Layer 4 of a small transformer language model trained on English Wikipedia (8 layers, counted from 0, width 96).
A neuron adds its activation times its output weights to the MLP's output. To switch it off is to set its activation to zero at one token and run the rest of the model.
A neuron's activation on a vector x is GELU(weights . x), where the dot is the dot product.

Input weights of the MLP neurons that the questions are about. A number n stands for n times 0.0072.
n28: 52 -1 38 -24 10 -15 -25 6 13 -39 22 -23 30 -71 -54 58 15 -3 -3 -3 9 -14 32 16 63 24 16 -2 23 -11 2 -21 -13 19 -42 20 -10 -11 16 10 -15 -29 -31 7 -2 -15 -18 2 -52 9 -23 -10 -56 -15 -60 -26 -13 59 -6 18 10 -23 44 35 -35 -1 23 23 -15 14 -10 -8 4 -9 -32 26 -1 6 -10 6 -38 48 -40 19 14 10 -59 19 23 -4 -24 -40 2 -16 3 12
n29: 5 30 29 -19 42 -20 11 -22 -8 14 17 23 -11 -14 -6 -5 12 -5 7 1 -13 45 24 49 1 -18 -61 -22 -15 2 6 -36 -1 -50 29 54 25 -7 -2 -24 16 -21 1 38 -6 14 62 6 -22 -3 -40 19 26 13 4 2 -49 25 41 -7 -9 6 -10 -18 -47 -10 -4 21 -11 -8 10 -37 30 -31 4 -22 44 -5 -2 13 37 12 18 -52 -4 4 -2 44 -6 18 -36 -45 -5 21 -26 -11
n31: 10 -12 -26 -19 29 -10 -3 -43 -25 -6 -22 -50 -26 -20 24 9 6 28 32 10 55 42 47 -13 -29 14 -12 53 -30 60 -68 -7 20 17 10 35 53 -21 17 48 -6 -20 -13 0 2 -3 25 14 -43 -19 -23 -27 27 -38 -48 26 -21 32 -32 44 19 59 -8 17 31 4 -35 47 1 2 -14 -10 -4 -36 -20 -14 41 -2 26 5 5 -2 -43 -15 4 -34 14 26 11 -15 -36 34 23 43 -11 -14
n56: -41 22 -13 16 -49 27 2 -41 -58 7 -16 -17 -46 -6 29 22 3 5 43 -29 25 -29 9 53 26 -12 52 -15 25 -17 18 -5 32 -1 -14 -16 9 41 -29 19 -15 18 -6 32 -10 -49 -17 13 -19 -59 61 -18 -34 -54 16 -23 17 -12 -14 26 12 -2 5 -23 29 14 -2 14 -10 -6 2 53 -6 24 24 -5 -13 7 -11 -43 11 5 -13 -1 1 -18 36 51 2 20 11 24 43 -1 -38 -12
n121: 29 21 -5 -39 32 37 -18 -25 25 -8 -34 30 -35 39 67 46 -22 36 14 17 0 -13 -30 3 4 -25 -12 19 0 -46 10 0 54 -5 23 -9 -27 -9 -53 -12 -32 1 23 -31 -7 38 9 -21 -18 -23 -12 -44 10 14 22 51 56 -3 -38 48 -21 3 -37 0 40 8 25 19 -85 11 24 23 -6 2 33 -50 -16 44 -15 12 -10 -12 27 -28 -27 -21 38 -18 -20 28 34 -44 -46 19 26 18
n146: 0 -8 16 3 -3 -16 -3 22 -13 7 29 21 10 -1 -23 -1 11 -33 1 7 22 -43 -16 -15 -17 -13 14 -53 32 14 12 32 -7 27 6 -38 -12 3 39 17 7 -35 9 5 -9 8 8 23 21 -20 15 -15 39 27 6 -24 -25 -42 4 13 27 31 4 22 -1 2 34 -18 -53 -9 21 42 22 0 -16 5 -17 -29 -8 -29 -48 17 -31 -7 -55 -45 -28 3 -30 21 15 45 53 20 -33 -20
n170: -29 39 -7 35 33 -6 3 -43 -4 -72 39 22 8 -37 -67 72 18 -2 45 -15 -10 39 1 11 -15 -61 12 12 -26 -42 -14 -46 18 20 7 6 -5 -1 24 -62 -13 -10 26 -13 -9 46 6 6 -7 1 15 24 -16 -10 5 -27 10 2 -60 -23 -40 1 61 15 6 -17 -66 -24 -14 -34 -42 -46 29 5 -10 25 -26 -27 63 31 19 31 -6 2 1 33 1 -31 -31 -73 -20 10 32 0 2 14
n217: -44 -32 26 16 -11 -20 6 11 -17 -12 -1 -23 -30 78 35 23 8 16 -40 18 65 3 15 20 43 -46 -13 2 23 -40 16 11 -49 -3 4 18 -3 38 -28 -51 -23 -29 37 31 21 6 -36 -13 37 -5 -5 31 -13 14 -56 46 -5 -10 23 1 15 -5 -49 40 4 -51 8 -9 -20 10 4 29 -30 17 19 11 12 42 -20 -52 39 -2 3 -19 -75 21 -25 20 -2 -21 29 16 10 -31 22 5
n259: -30 -12 33 -17 67 -4 -21 13 -17 9 21 -80 -53 -42 -12 -11 -35 -1 11 17 8 11 39 -52 23 -58 22 -40 28 -50 1 -15 17 0 -63 38 20 -22 44 1 -23 -6 20 52 -33 -6 44 15 -14 45 -14 -21 22 66 6 -66 41 -34 -23 3 -34 -17 42 -19 -9 -85 23 -25 10 1 30 -43 17 5 41 32 -10 36 -43 -43 -2 -13 25 -23 20 31 -13 38 14 -26 -95 34 33 -14 16 -31
n324: -12 1 4 -28 18 5 -15 27 -11 14 39 33 -49 4 21 7 10 34 10 -9 57 20 -10 -37 10 24 9 61 14 -1 0 -21 27 13 -12 44 -3 52 -34 -1 -44 -3 -8 3 -21 47 6 13 -7 -12 25 27 -10 -10 -6 -44 -22 8 -39 25 -27 -17 -2 -30 -11 27 -26 37 -49 -23 17 -34 2 1 -40 -22 -27 54 1 0 16 16 5 -55 -6 13 8 0 10 13 -10 -27 22 -43 27 9
n342: 29 7 -58 13 23 7 9 37 -13 -49 14 6 -2 -12 39 43 -11 14 45 -50 -8 -30 -5 -41 -3 33 14 14 -48 3 3 -6 -17 1 -25 2 35 -32 -27 -17 32 -25 0 9 -61 7 27 -17 -20 22 -2 8 -36 0 14 26 71 -6 -50 -11 16 11 19 15 -8 -86 44 18 -32 8 17 -4 9 -14 9 32 25 -51 -27 33 -93 32 -3 7 -10 1 -5 -8 -4 -6 19 -3 26 18 13 4
n369: 46 -7 14 -25 2 32 -2 -9 27 -5 -39 12 -7 -32 -6 -29 -3 -22 -28 34 -42 -49 16 -72 19 38 9 4 14 -38 13 -46 -14 25 -92 -10 -35 31 -22 -48 -6 21 -28 19 -55 24 -8 18 3 -19 -31 -17 -3 70 8 20 62 -35 36 51 33 23 -5 3 2 -11 39 -5 -10 3 6 21 35 28 -24 30 10 -40 -24 -48 14 11 -14 32 12 19 -9 14 -42 22 -13 39 23 -19 -24 18
n373: -20 -26 51 5 17 36 -4 -51 0 -10 -19 35 17 -10 -23 -22 2 14 0 0 31 -63 50 9 -28 2 -23 -1 -15 -14 -19 -41 1 -3 29 12 -26 28 60 16 -26 -2 40 24 -45 38 -27 -1 -28 49 -40 -9 8 -13 36 -9 8 23 29 -28 6 -7 67 -13 2 -13 3 32 -14 -14 -48 -28 2 -36 9 -70 37 -20 44 22 -19 -15 -7 -47 -31 8 0 0 -13 -72 8 -38 9 12 13 1

Output weights of the MLP neurons that the questions are about. A number n stands for n times 0.0027.
n28: -75 33 -34 -10 17 3 11 19 1 14 39 10 -7 15 36 -12 46 48 -15 11 -18 30 -21 27 10 -2 -25 17 31 -3 21 40 0 -24 31 24 -12 -12 -9 35 22 -68 -66 -8 -11 2 8 -28 -12 82 -8 -35 -6 -19 -5 43 33 32 -31 -5 -4 -18 -43 -31 -1 10 46 -9 -21 3 -19 34 -3 -8 15 -26 56 -23 -8 -9 -10 -37 -37 -4 -9 11 10 30 -43 -81 0 30 7 21 -56 8
n29: -13 -33 -48 17 -43 30 18 -34 73 10 -7 -5 -11 -21 -11 -32 39 1 -3 -26 -24 -27 -16 -11 28 -9 15 -16 -15 -5 -17 18 -86 4 17 -25 64 -14 31 -32 25 9 8 8 -31 2 -63 -1 67 -25 19 12 -26 11 48 -29 -26 -4 26 -42 55 8 2 0 -4 25 -23 46 -50 -34 64 -42 -4 30 2 16 -21 -17 63 -29 -23 -3 22 -4 -12 14 21 44 -55 42 3 17 -7 30 24 11
n31: 20 -49 -53 -28 -5 33 31 18 9 16 -48 46 -4 -13 -21 3 21 -58 8 9 15 -28 -26 35 5 15 13 29 10 10 22 -58 5 -34 12 -23 12 -27 20 35 -34 -24 -58 27 -23 -21 15 0 -8 -15 -35 70 -59 35 -45 -22 -5 -5 -6 -27 73 4 5 41 -32 -40 -3 -6 51 -22 18 -20 2 3 0 -22 19 55 -44 15 2 15 32 63 7 -9 -21 13 27 1 32 14 -22 6 32 -24
n56: 45 -29 29 6 -4 3 1 59 41 -21 8 6 42 -20 20 -51 8 34 -18 -2 -6 29 -20 -4 -5 -30 -32 16 -16 -19 20 22 -20 -26 -1 -3 -16 -49 -15 -5 5 -47 3 -13 15 34 19 45 39 27 -44 -39 60 -33 -8 -2 -41 -10 12 -44 -25 38 -16 -37 16 28 -7 35 -9 36 23 -1 10 -41 7 -9 28 -21 18 -12 -30 28 -32 4 44 -13 -19 2 16 -24 23 -41 -2 9 35 -12
n121: -26 -29 38 12 -10 17 -43 -13 -35 -1 56 -35 24 -36 -4 -7 -27 -39 56 35 34 39 12 -23 44 9 -8 72 -8 10 -23 -8 51 64 -44 18 -32 64 -10 14 13 4 34 -21 34 28 15 20 -26 -5 20 -22 -65 1 -16 23 -43 25 14 -4 59 -14 -17 -12 -59 -18 14 14 40 -5 -35 -69 14 33 11 -27 -27 -12 25 -29 -34 7 -7 -22 14 -2 20 64 -57 -6 -6 -32 -34 -13 -2 -3
n146: 35 32 10 -5 -17 27 -11 -61 -13 -10 -30 -3 -4 -28 23 -7 -13 -36 4 6 -38 -33 56 9 44 27 -2 -33 -24 10 -37 11 -29 10 -7 -9 47 -1 -12 -15 -1 25 -23 -10 -46 6 -64 -25 -1 -9 -24 5 -29 5 36 31 67 -11 3 9 15 -15 -52 48 14 46 -16 -48 2 -33 -19 34 -30 30 8 9 -30 47 32 -27 -23 34 59 47 23 5 31 48 -14 18 -54 27 -15 -18 -10 8
n170: -5 -47 4 -24 75 -41 -36 21 -7 -75 42 -6 23 66 -80 -16 3 11 -7 55 16 23 11 4 -14 -15 -19 1 -26 16 -14 19 -7 -9 36 -5 -23 23 -64 11 -37 0 5 -30 -37 13 -5 -58 -20 33 -30 -8 40 -7 72 -20 -15 5 21 -30 -16 -27 -8 -23 -4 1 35 -2 5 0 28 50 53 22 -59 28 1 -51 22 45 4 23 33 26 -47 42 17 -2 -35 -11 41 48 -56 8 26 -55
n217: 11 5 -22 -54 21 18 49 40 -2 -7 -18 -4 71 -9 -5 3 -9 -54 30 9 -1 -29 -9 10 -6 0 27 -7 8 13 44 -5 1 -23 -44 -12 58 -21 -41 -32 -49 0 27 -4 31 -21 17 -44 -20 5 -21 30 18 1 21 18 -22 2 -4 -4 -50 25 29 -29 -12 26 -7 35 -82 9 -8 60 86 42 5 -59 20 -42 -10 -24 2 2 28 46 12 -25 -30 31 -33 32 -25 -33 -12 -27 0 55
n259: -8 61 -5 -1 6 -5 -58 -57 4 -32 -25 27 39 -43 -35 -18 -51 7 -24 -10 24 12 15 -15 54 18 -36 -45 47 19 -13 60 1 79 56 -2 8 -57 -17 11 -5 -24 26 -2 94 -57 20 -46 -19 -27 26 11 0 19 4 -10 -4 84 61 -13 -11 7 16 -30 1 -3 75 -46 -38 -77 -14 -35 53 -39 -62 -25 -2 -13 33 39 20 27 20 36 -31 -22 -28 29 12 -39 16 -28 26 14 -29 33
n324: -19 1 8 -29 -74 -16 -14 3 -25 -7 26 -16 17 9 -4 -15 43 14 40 -25 -28 1 -21 -4 -4 -33 7 19 -47 17 -20 -8 -7 1 -4 22 -13 -26 -8 10 51 -4 -3 9 -16 -13 53 -5 8 22 24 -8 22 -7 28 -20 32 -6 16 47 45 -7 35 -24 -16 2 -6 -21 -15 -5 7 50 -28 -23 3 -18 26 7 -65 27 -34 -37 19 30 20 12 -18 47 41 -10 -6 35 -41 -36 3 12
n342: 70 -6 -17 19 -54 -36 -19 -6 -42 -9 6 1 -8 -20 15 -21 4 15 -52 11 26 -4 51 -29 -23 3 -9 -19 31 -3 44 -29 37 -31 21 -21 7 -15 -20 -5 -29 -16 9 -19 -10 -15 28 15 -3 46 3 12 -1 18 23 -42 2 -35 47 -15 -42 -16 51 -22 -4 57 -2 -2 -12 42 -10 54 -28 42 10 -4 -38 8 52 -9 26 -34 2 30 8 36 3 31 31 -42 -31 -36 39 -49 -11 -28
n369: -20 -6 -19 12 -17 -19 30 -23 20 5 -1 4 14 15 8 -10 15 54 -43 -33 16 23 -36 16 -23 -9 4 -29 -54 38 10 -29 -24 -13 51 39 -2 4 -12 22 -13 -11 12 -54 85 34 14 -48 70 -55 10 1 7 4 -14 3 -24 6 -37 4 0 10 13 -39 -19 -15 -18 13 17 -62 26 71 -11 -31 60 43 -46 0 16 3 -17 31 12 -10 37 -3 -14 -32 22 -7 -43 -25 -9 -1 39 21
n373: -5 -37 -59 -12 2 -2 14 -28 -21 -7 8 -6 7 14 27 14 -19 25 24 -29 25 -21 -17 -7 22 -36 33 65 -4 4 50 11 9 -39 -11 25 25 -39 -11 5 9 9 5 -21 24 -15 21 -80 -6 -17 -10 29 -11 24 -12 -14 -17 -26 -3 5 19 43 -42 40 54 -35 2 -26 -28 40 -10 -2 24 11 -25 4 15 9 -43 -7 2 -12 14 -33 48 23 -30 -16 14 44 -18 31 22 29 6 -65

Each question names a token from some text and the token that comes next. It shows the vector x that enters the MLP there. A number n stands for n times 0.065.

Then comes g, the gradient of the next token's log-probability with respect to the MLP's output, scaled to length 1. A neuron's effect is roughly proportional to its activation times (output weights . g). A number n stands for n times 0.0042.

" A", then "z"
x: -17 5 -34 8 -30 0 -10 18 36 -2 -12 -2 -19 21 11 -21 -20 23 -15 -16 26 -4 20 -15 3 -35 10 27 -8 7 13 41 -42 -16 -7 27 14 -82 12 -4 22 17 13 -3 -22 28 -28 -10 28 -1 -9 23 -23 -14 1 -1 -16 26 17 -20 -70 1 19 3 -1 15 17 58 -15 26 -1 63 -13 17 8 14 -2 -32 1 16 -5 -13 33 8 -6 -5 -17 -35 16 10 4 13 -16 -19 1 1
g: -5 -1 3 0 6 -3 -69 19 -6 -1 -27 -44 1 -48 42 28 24 -38 54 -12 -33 -13 -1 -45 -1 0 7 16 -30 25 0 31 9 -47 19 -20 42 -19 -21 4 -24 -16 -10 3 -47 7 29 12 -10 -4 39 6 24 13 -34 -22 -10 35 29 19 -13 -1 30 1 -6 19 -5 -45 -15 2 47 -9 -5 -7 -23 5 -2 -11 -9 18 27 17 17 -29 37 12 38 4 -33 8 12 -32 5 36 23 -4
Which two neurons, each switched off alone, lower its probability most, in order? n217, n342

"el", then "ar"
x: 22 8 -45 -7 -25 47 -33 -28 3 -13 16 -25 -16 0 21 44 0 8 -4 -3 -11 5 -30 4 -3 -46 45 39 16 22 19 -38 -6 8 -5 -27 50 3 52 -28 11 -30 22 -28 5 -20 -18 -7 0 -17 -36 -9 3 -42 26 15 8 -35 45 8 -36 13 -3 -44 -25 43 -22 22 21 9 9 36 10 15 -3 7 -20 -26 18 6 34 -34 18 56 29 -36 -7 36 -10 14 -5 -7 -25 -46 27 2
g: 19 -5 -40 -41 15 -58 6 -26 -26 41 4 45 26 26 -21 -37 13 -41 24 -32 -61 -7 16 -10 -46 23 -3 22 8 -36 0 18 -22 48 -3 -39 1 -15 -30 -1 53 -2 -14 7 3 -5 27 4 17 -6 -8 18 30 -5 -4 42 -13 27 -6 -6 29 22 -2 -14 9 13 31 16 -4 -7 13 9 61 8 18 29 -8 -34 16 -3 -8 -10 17 -23 8 13 -12 2 -14 -19 -9 -27 15 -32 -31 19
Which two neurons, each switched off alone, lower its probability most, in order? n56, n170

" for", then " the"
x: -4 -40 -2 30 -19 -1 -18 -35 29 -12 20 -17 1 -3 9 -52 -30 16 10 -21 41 21 -4 38 -1 -48 28 9 -20 36 8 12 -51 -16 9 19 -3 -16 9 16 46 14 17 13 -3 50 -3 5 10 5 10 6 -15 -5 -8 -51 -17 3 24 -24 -88 3 15 1 13 -7 -19 28 9 12 -21 28 22 2 -2 2 -16 -3 26 5 -28 23 28 -11 28 10 -33 -61 4 -4 -23 53 -10 -12 15 17
g: -5 -8 7 0 29 4 -57 -59 9 24 -19 -21 11 0 -11 72 -3 -16 -19 -6 -3 44 -9 19 -30 -7 -22 32 -18 14 -24 -35 10 -5 -1 13 21 3 2 -6 -41 11 -52 6 26 -8 -3 8 16 25 -32 -28 -35 -10 19 -26 -33 6 -17 -12 4 32 -14 -15 7 -7 5 -12 10 -37 58 12 33 20 -35 -4 21 26 23 43 -21 -4 11 -11 27 -25 -10 -5 39 -8 34 -1 58 9 -18 5
Which two neurons, each switched off alone, lower its probability most, in order? n170, n259

"re", then "x"
x: 12 2 -10 6 -47 14 -3 -19 37 6 -19 -32 -12 -17 8 -30 7 2 -52 -22 -12 39 -49 -15 15 21 28 9 51 16 -8 -21 5 -5 -2 38 23 -3 53 -29 -29 1 0 1 36 40 -17 10 -39 26 -27 32 -19 -65 -1 36 -40 -17 25 -24 -69 -7 34 -54 -16 -8 -25 20 33 15 9 15 7 52 30 23 8 -3 -14 -21 -7 -5 31 0 6 27 -14 -24 -17 5 7 34 -4 4 29 17
g: -6 -21 9 22 13 18 4 25 -11 -58 5 -4 -23 -22 33 -4 -7 -15 7 -5 -4 16 9 45 21 42 7 9 -22 -58 4 26 2 -12 46 -7 33 -16 -20 17 -36 26 16 7 37 -8 -50 12 7 1 51 20 37 20 -53 -19 -24 -10 51 -27 13 -5 -16 -39 13 14 -3 3 -2 9 -24 -10 10 34 28 -43 27 -38 0 -51 -2 -14 -28 -10 -9 -9 9 1 -18 -12 2 3 7 42 -34 -8
Which neuron, switched off, raises the next token's probability most? n324

"3", then "9"
x: -17 20 18 -18 -19 37 -1 5 54 -12 -28 -10 -28 27 57 -52 24 5 -5 -1 33 28 -69 18 8 -16 4 3 4 -7 5 -13 -40 -44 -20 36 9 -6 20 -9 -1 -33 -32 -30 -2 19 -7 22 27 12 30 3 -14 -8 26 -11 1 15 39 -17 -30 -22 11 -3 24 21 -5 18 14 15 -26 55 -5 40 -29 -1 -35 -23 -36 6 -54 21 -7 3 -1 14 10 -20 3 24 -20 54 -9 3 -31 -4
g: -12 26 -34 11 23 -15 14 7 -42 21 -13 -26 -42 55 32 -13 39 -27 -44 -11 10 -14 -12 5 10 3 -26 -9 -51 -51 1 26 -5 21 -6 18 -24 20 16 -27 9 -3 -16 -19 31 16 36 -9 29 -23 7 -6 34 16 -35 24 -18 7 -42 6 11 -10 3 12 35 19 64 -18 5 -46 -6 10 16 -8 -21 -35 37 17 -6 12 -25 24 11 -11 -25 -18 -33 9 -24 25 36 9 -20 20 27 5
Switching off which neuron hurts the next token most? n369

"d", then "re"
x: -11 -16 27 13 -39 -23 -8 -35 40 -27 39 -7 -6 23 23 -25 -4 10 4 -21 4 26 -12 2 -4 -15 -6 21 -1 16 -5 19 -28 -1 -35 29 -7 -1 11 -35 14 4 13 -26 9 53 -5 -21 -19 17 -18 -19 38 -16 -17 -8 -29 22 21 -27 -46 34 -7 -36 3 5 -22 78 6 36 -17 48 -7 40 -30 -1 -27 -20 -11 16 -4 23 13 -14 50 10 -34 8 51 4 -43 18 -36 -13 -12 32
g: 18 -14 21 -11 -61 12 36 19 2 24 -18 0 -10 -34 8 -9 -47 -8 -32 3 41 -41 -4 19 5 -1 34 -30 0 -5 -14 -43 38 16 -60 -5 -14 -4 -15 9 -25 37 10 4 39 -42 -51 -36 40 -13 -4 -11 15 26 7 -11 31 24 -38 9 -20 25 -8 -1 -7 -14 7 30 10 6 32 -21 14 -4 -9 6 25 7 -30 3 14 1 10 -15 3 33 -16 -22 -12 -35 38 51 -2 25 32 10
Switching off which neuron hurts the next token most? n31

"ov", then "in"
x: 3 37 27 -29 24 31 24 -18 25 27 11 3 -27 -1 -6 -13 12 -5 0 -38 -4 -29 -20 11 6 -53 19 -5 -1 21 8 -11 -45 -33 -38 20 1 -17 13 22 15 -15 -4 -19 -20 44 -35 -20 -11 -31 7 12 -37 -10 -7 -38 -44 -37 32 22 13 0 6 -40 6 72 25 30 3 -11 8 33 -9 10 -13 45 -7 -28 3 39 -22 -42 16 -19 30 -30 -6 -4 4 20 31 51 14 16 3 19
g: -23 -69 -17 3 -27 -5 43 -65 27 8 59 9 39 32 -26 -35 -9 -10 41 -33 -23 12 -8 -11 -11 28 10 42 28 9 25 -8 13 -11 1 6 20 -21 -36 5 -13 -24 -2 35 -39 -2 -4 38 -27 -13 15 -30 11 12 -8 27 20 -31 -20 -5 45 19 -1 -6 -15 30 -23 28 30 -17 -3 6 9 -22 13 24 -18 -12 6 -4 -8 -15 -9 -19 -22 -31 -1 8 -13 21 -10 14 49 5 22 -36
Switching off which neuron hurts the next token most? n56

" P", then "el"
x: -12 -7 -22 1 -44 -12 -6 -34 32 18 -10 2 -8 35 18 -41 1 43 -28 -10 10 3 6 4 0 -16 11 28 18 4 22 20 -25 -23 -13 46 13 -75 10 -20 20 -12 -5 -10 2 36 -4 0 13 -14 3 -9 -5 -36 -30 -7 -27 -4 45 -17 -46 2 40 2 6 21 19 44 22 49 -18 51 12 13 5 13 -2 1 -12 -2 -55 -16 35 -15 15 -10 -13 -27 9 4 2 16 -24 -3 -4 10
g: -32 49 -16 -13 -1 17 -24 -40 -3 -14 -6 -2 19 -31 27 9 -12 4 11 -52 30 21 -41 -4 -24 -25 45 19 -8 21 3 18 16 19 15 65 -4 6 12 11 20 -35 29 11 -41 -16 -18 17 -47 -6 8 32 8 12 -11 3 -8 -6 -13 0 20 4 9 -13 -37 44 -21 -22 23 -26 16 2 -40 -42 3 4 13 35 21 0 36 -6 -39 27 5 51 -15 -15 -20 -22 -25 -12 -15 -33 23 38
Which neuron, switched off, raises the next token's probability most? n217

"or", then "?"
x: -10 -2 19 11 -17 30 56 31 62 13 3 -25 0 -5 42 -10 -53 17 21 -48 14 36 -14 12 6 8 -6 30 -10 17 10 16 -33 -5 -24 14 21 -37 8 -20 21 25 4 29 -15 33 -12 3 -7 0 4 5 -3 18 -2 -57 -31 -35 -5 -42 -27 27 -34 -33 25 -50 -17 33 44 3 -24 36 -14 9 -6 -27 -26 -18 5 16 -20 -8 29 -34 -9 2 0 -35 -7 -2 4 43 -2 20 -17 33
g: 1 11 9 -1 40 26 -2 3 -11 -2 -44 11 12 7 6 -58 -5 -36 -19 28 65 -20 -18 21 35 23 -2 27 -19 -30 -17 -13 17 -9 26 15 -8 5 -36 0 -6 -1 24 -19 14 -34 62 -35 -7 -31 37 7 -8 9 9 -12 66 -3 -10 -7 -18 -14 -19 -44 34 -19 25 2 -17 -19 -57 -12 -31 -28 15 39 -10 -17 15 -9 11 11 12 -27 29 -27 -15 40 7 -7 20 -4 14 11 -1 21
Switching off which neuron hurts the next token most? n259

".", then "22"
x: 14 6 30 -4 10 -13 -12 7 29 -7 0 -3 -45 19 34 -57 9 -9 -36 2 28 21 -42 27 -1 -21 13 10 -1 12 26 -11 -42 -53 -31 18 5 -57 45 3 3 -9 -41 2 9 10 25 34 39 5 10 -3 1 -3 33 -3 0 -13 46 2 -80 -25 5 -4 12 32 -3 38 18 8 -29 26 11 36 -8 4 -3 -34 -31 13 -22 15 13 15 12 19 -9 -40 38 -41 -16 23 -12 -25 -10 14
g: 32 23 4 -30 19 -46 22 -14 0 -4 26 -15 -7 -64 0 19 40 -38 51 16 5 6 0 -5 20 -25 -24 24 20 -1 -38 13 26 6 10 -23 11 -29 -19 -14 48 2 4 -1 -6 -37 67 -29 22 3 -11 0 -15 -17 -8 -28 7 4 -17 -19 -17 -9 -3 44 -22 -13 28 -60 -20 7 48 18 55 -22 -13 2 -6 -8 11 14 -13 9 3 -23 5 -18 -37 25 23 15 -9 -5 40 3 -29 7
Switching off which neuron hurts the next token most? n259

" |", then " F"
x: -14 18 9 13 -37 11 -21 -22 42 7 17 21 4 12 31 -47 2 32 -38 -12 7 -2 12 52 1 -30 -4 21 -10 4 -13 1 -58 -25 -23 51 0 -42 39 -8 0 2 7 -8 3 28 -1 -8 5 -16 -13 -19 -11 -31 5 6 -23 -10 49 -24 -76 9 18 -25 19 5 26 21 27 21 -4 53 28 13 -18 25 -11 -13 1 -19 -22 -22 8 -10 26 -6 -16 -32 18 11 -13 18 7 -10 14 13
g: -19 -53 11 -14 13 6 -22 -10 24 -33 -16 -2 -76 -14 -2 4 1 -30 -5 41 56 -10 25 0 59 52 27 25 5 25 1 9 -3 33 18 -18 5 18 28 27 24 -22 -52 6 15 -5 4 -15 -11 -33 2 -16 -35 -21 7 -22 -26 23 7 -19 -17 20 -2 3 -5 3 20 29 2 -18 -13 10 -34 -3 36 36 -19 -3 -2 -28 -17 -11 -29 11 -18 8 -5 23 12 -14 55 3 -39 -6 38 -24
Switching off which neuron hurts the next token most? n29

"n", then "y"
x: -39 26 -27 -2 -43 31 -23 -6 31 -2 13 -16 6 -17 -1 -14 -59 31 -12 -29 -21 33 -36 13 -7 34 -9 21 10 32 2 32 -48 4 11 51 16 -29 21 -23 35 25 1 4 16 6 -9 -23 -31 19 -37 -1 8 -3 -23 16 -19 43 8 -28 -54 26 -1 -12 -14 -17 -7 27 -6 18 20 35 -42 24 -32 -5 -35 -19 36 16 -7 30 27 28 52 16 -23 -16 15 15 -18 17 -25 -11 14 14
g: -42 -14 -39 5 -24 8 -1 -16 13 31 30 4 0 27 38 -44 8 -5 1 -15 8 -4 31 -14 -9 -44 0 9 -6 -7 -19 -46 14 -16 -6 15 26 -15 -9 -40 -54 -38 4 21 -13 -26 -7 -14 46 -7 10 51 28 -22 -29 23 -6 -10 -16 40 15 -6 8 -20 -39 0 -14 -2 4 -31 -4 -2 37 60 13 9 -19 5 -15 26 17 15 30 -30 8 1 19 0 -5 17 1 28 59 2 45 -42
Switching off which neuron hurts the next token most? n31

"r", then "am"
x: -32 10 -20 -2 -22 34 -40 -19 45 -27 7 -72 -19 20 9 -10 -31 11 4 4 -17 13 -21 -5 25 18 -7 26 81 8 34 -11 -6 -4 -46 10 35 -22 34 -21 -12 43 33 -50 29 6 6 8 -28 39 -46 17 14 -41 30 30 -5 11 30 -33 -64 21 -6 -40 7 24 -4 37 34 2 -14 4 10 33 -13 19 -32 17 10 4 -13 8 -4 -16 3 16 -11 -21 -7 7 -4 2 -32 -4 6 -3
g: -37 36 32 -32 -28 -19 -36 -48 -5 -30 -40 6 -8 -18 9 -16 2 -37 10 -5 -14 -8 23 15 -16 32 26 27 9 24 6 -2 -35 -11 29 -11 32 11 -35 55 36 1 -12 -2 27 51 32 2 30 14 -21 58 1 -28 -40 -4 -16 -14 -10 8 40 43 -11 -27 -32 -31 23 2 -14 19 -21 13 1 35 8 1 18 -33 7 -11 8 -29 11 2 0 -1 15 1 43 -17 9 9 -36 -13 -19 -20
Switching off which neuron hurts the next token most? n259

"od", then "or"
x: -18 14 -12 8 -2 20 9 -16 74 10 9 -26 -12 -10 19 -3 -34 31 35 -27 4 10 -12 -3 1 -7 3 48 -23 25 26 6 -16 -1 -59 30 5 -23 22 -25 -1 27 5 -13 -31 -4 -23 2 8 -17 -2 21 -1 -24 -11 -61 -38 19 21 -8 -57 -4 17 3 -18 24 -28 48 18 14 -61 35 -12 43 -53 -14 -18 6 33 -22 -1 -12 17 -1 39 32 -43 26 33 30 -40 34 8 -9 -10 19
g: -5 41 61 -17 1 11 -29 -1 -21 -30 -43 -4 -8 50 31 13 -1 -25 38 -32 -13 8 14 2 14 -16 10 60 6 16 -31 -5 -7 33 -5 14 31 -30 -21 13 6 -4 -15 26 1 26 26 8 22 8 -11 42 47 -49 -63 -39 -7 13 -17 -5 8 13 -28 -14 -26 7 5 -35 -7 0 -28 6 -4 -16 34 -20 -27 -12 -23 23 -35 4 -25 16 -12 12 -3 -7 24 28 -7 7 -39 0 4 40
Switching off which neuron hurts the next token most? n324

"3", then ","
x: -24 20 -10 22 -25 9 -6 -13 41 -14 -8 -5 -13 41 21 -63 20 21 -10 20 36 9 -31 27 5 -1 -11 -1 4 5 -2 19 -41 -5 -32 26 26 -13 41 -37 -9 -10 -12 1 19 37 8 2 4 2 -1 -15 -18 -1 8 -12 -13 12 39 -32 -61 15 4 -21 21 8 -8 0 17 8 -20 63 -19 65 -37 7 -40 -12 -33 -19 -33 10 22 -5 -7 -4 10 -31 12 52 -39 13 -15 -3 13 7
g: -2 28 19 -27 26 1 45 12 1 -34 26 -11 -32 14 14 -2 -19 -19 -8 8 17 23 -5 -24 -18 -2 -31 -16 10 40 13 14 17 -15 -26 -10 7 -26 -7 0 20 22 -12 -13 -7 -19 -38 3 33 39 11 -2 9 -28 8 -52 5 7 7 54 -33 -35 8 -30 16 8 -8 2 -31 33 -21 24 29 -32 -27 11 7 -9 -2 26 7 40 33 47 13 30 21 -73 17 -33 -31 -7 20 -25 -50 6
Switching off which neuron hurts the next token most? n217

"g", then "end"
x: -20 -18 -6 -1 -37 19 -2 -35 39 18 -40 -22 -10 24 47 0 -10 35 -14 -24 -6 1 3 -2 7 -10 1 -39 -22 34 23 29 -43 8 1 -6 7 -22 44 14 12 40 21 14 29 23 -42 4 -21 -33 -17 12 -30 -75 -23 65 25 -3 44 17 -24 -11 -4 9 -4 -3 -23 30 29 6 -36 15 15 31 -33 7 -53 -12 6 38 -8 -21 22 -27 35 12 -15 29 3 -25 -12 8 -14 -3 1 32
g: 20 1 0 -26 -9 -9 -9 -30 -3 40 -24 19 9 17 -17 -15 33 -29 -51 3 46 1 31 18 16 27 -15 28 13 -64 -11 -25 4 23 2 -15 -10 -21 51 -4 5 -16 -7 16 20 1 42 -43 -11 -31 -13 9 -5 5 19 4 -17 6 2 -34 19 -34 -12 -34 -71 8 18 42 -43 -17 28 6 -16 23 25 33 -12 -9 11 30 19 15 -7 -20 -15 -18 -9 47 41 -12 6 5 5 -2 -37 20
Which neuron, switched off, raises the next token's probability most? n373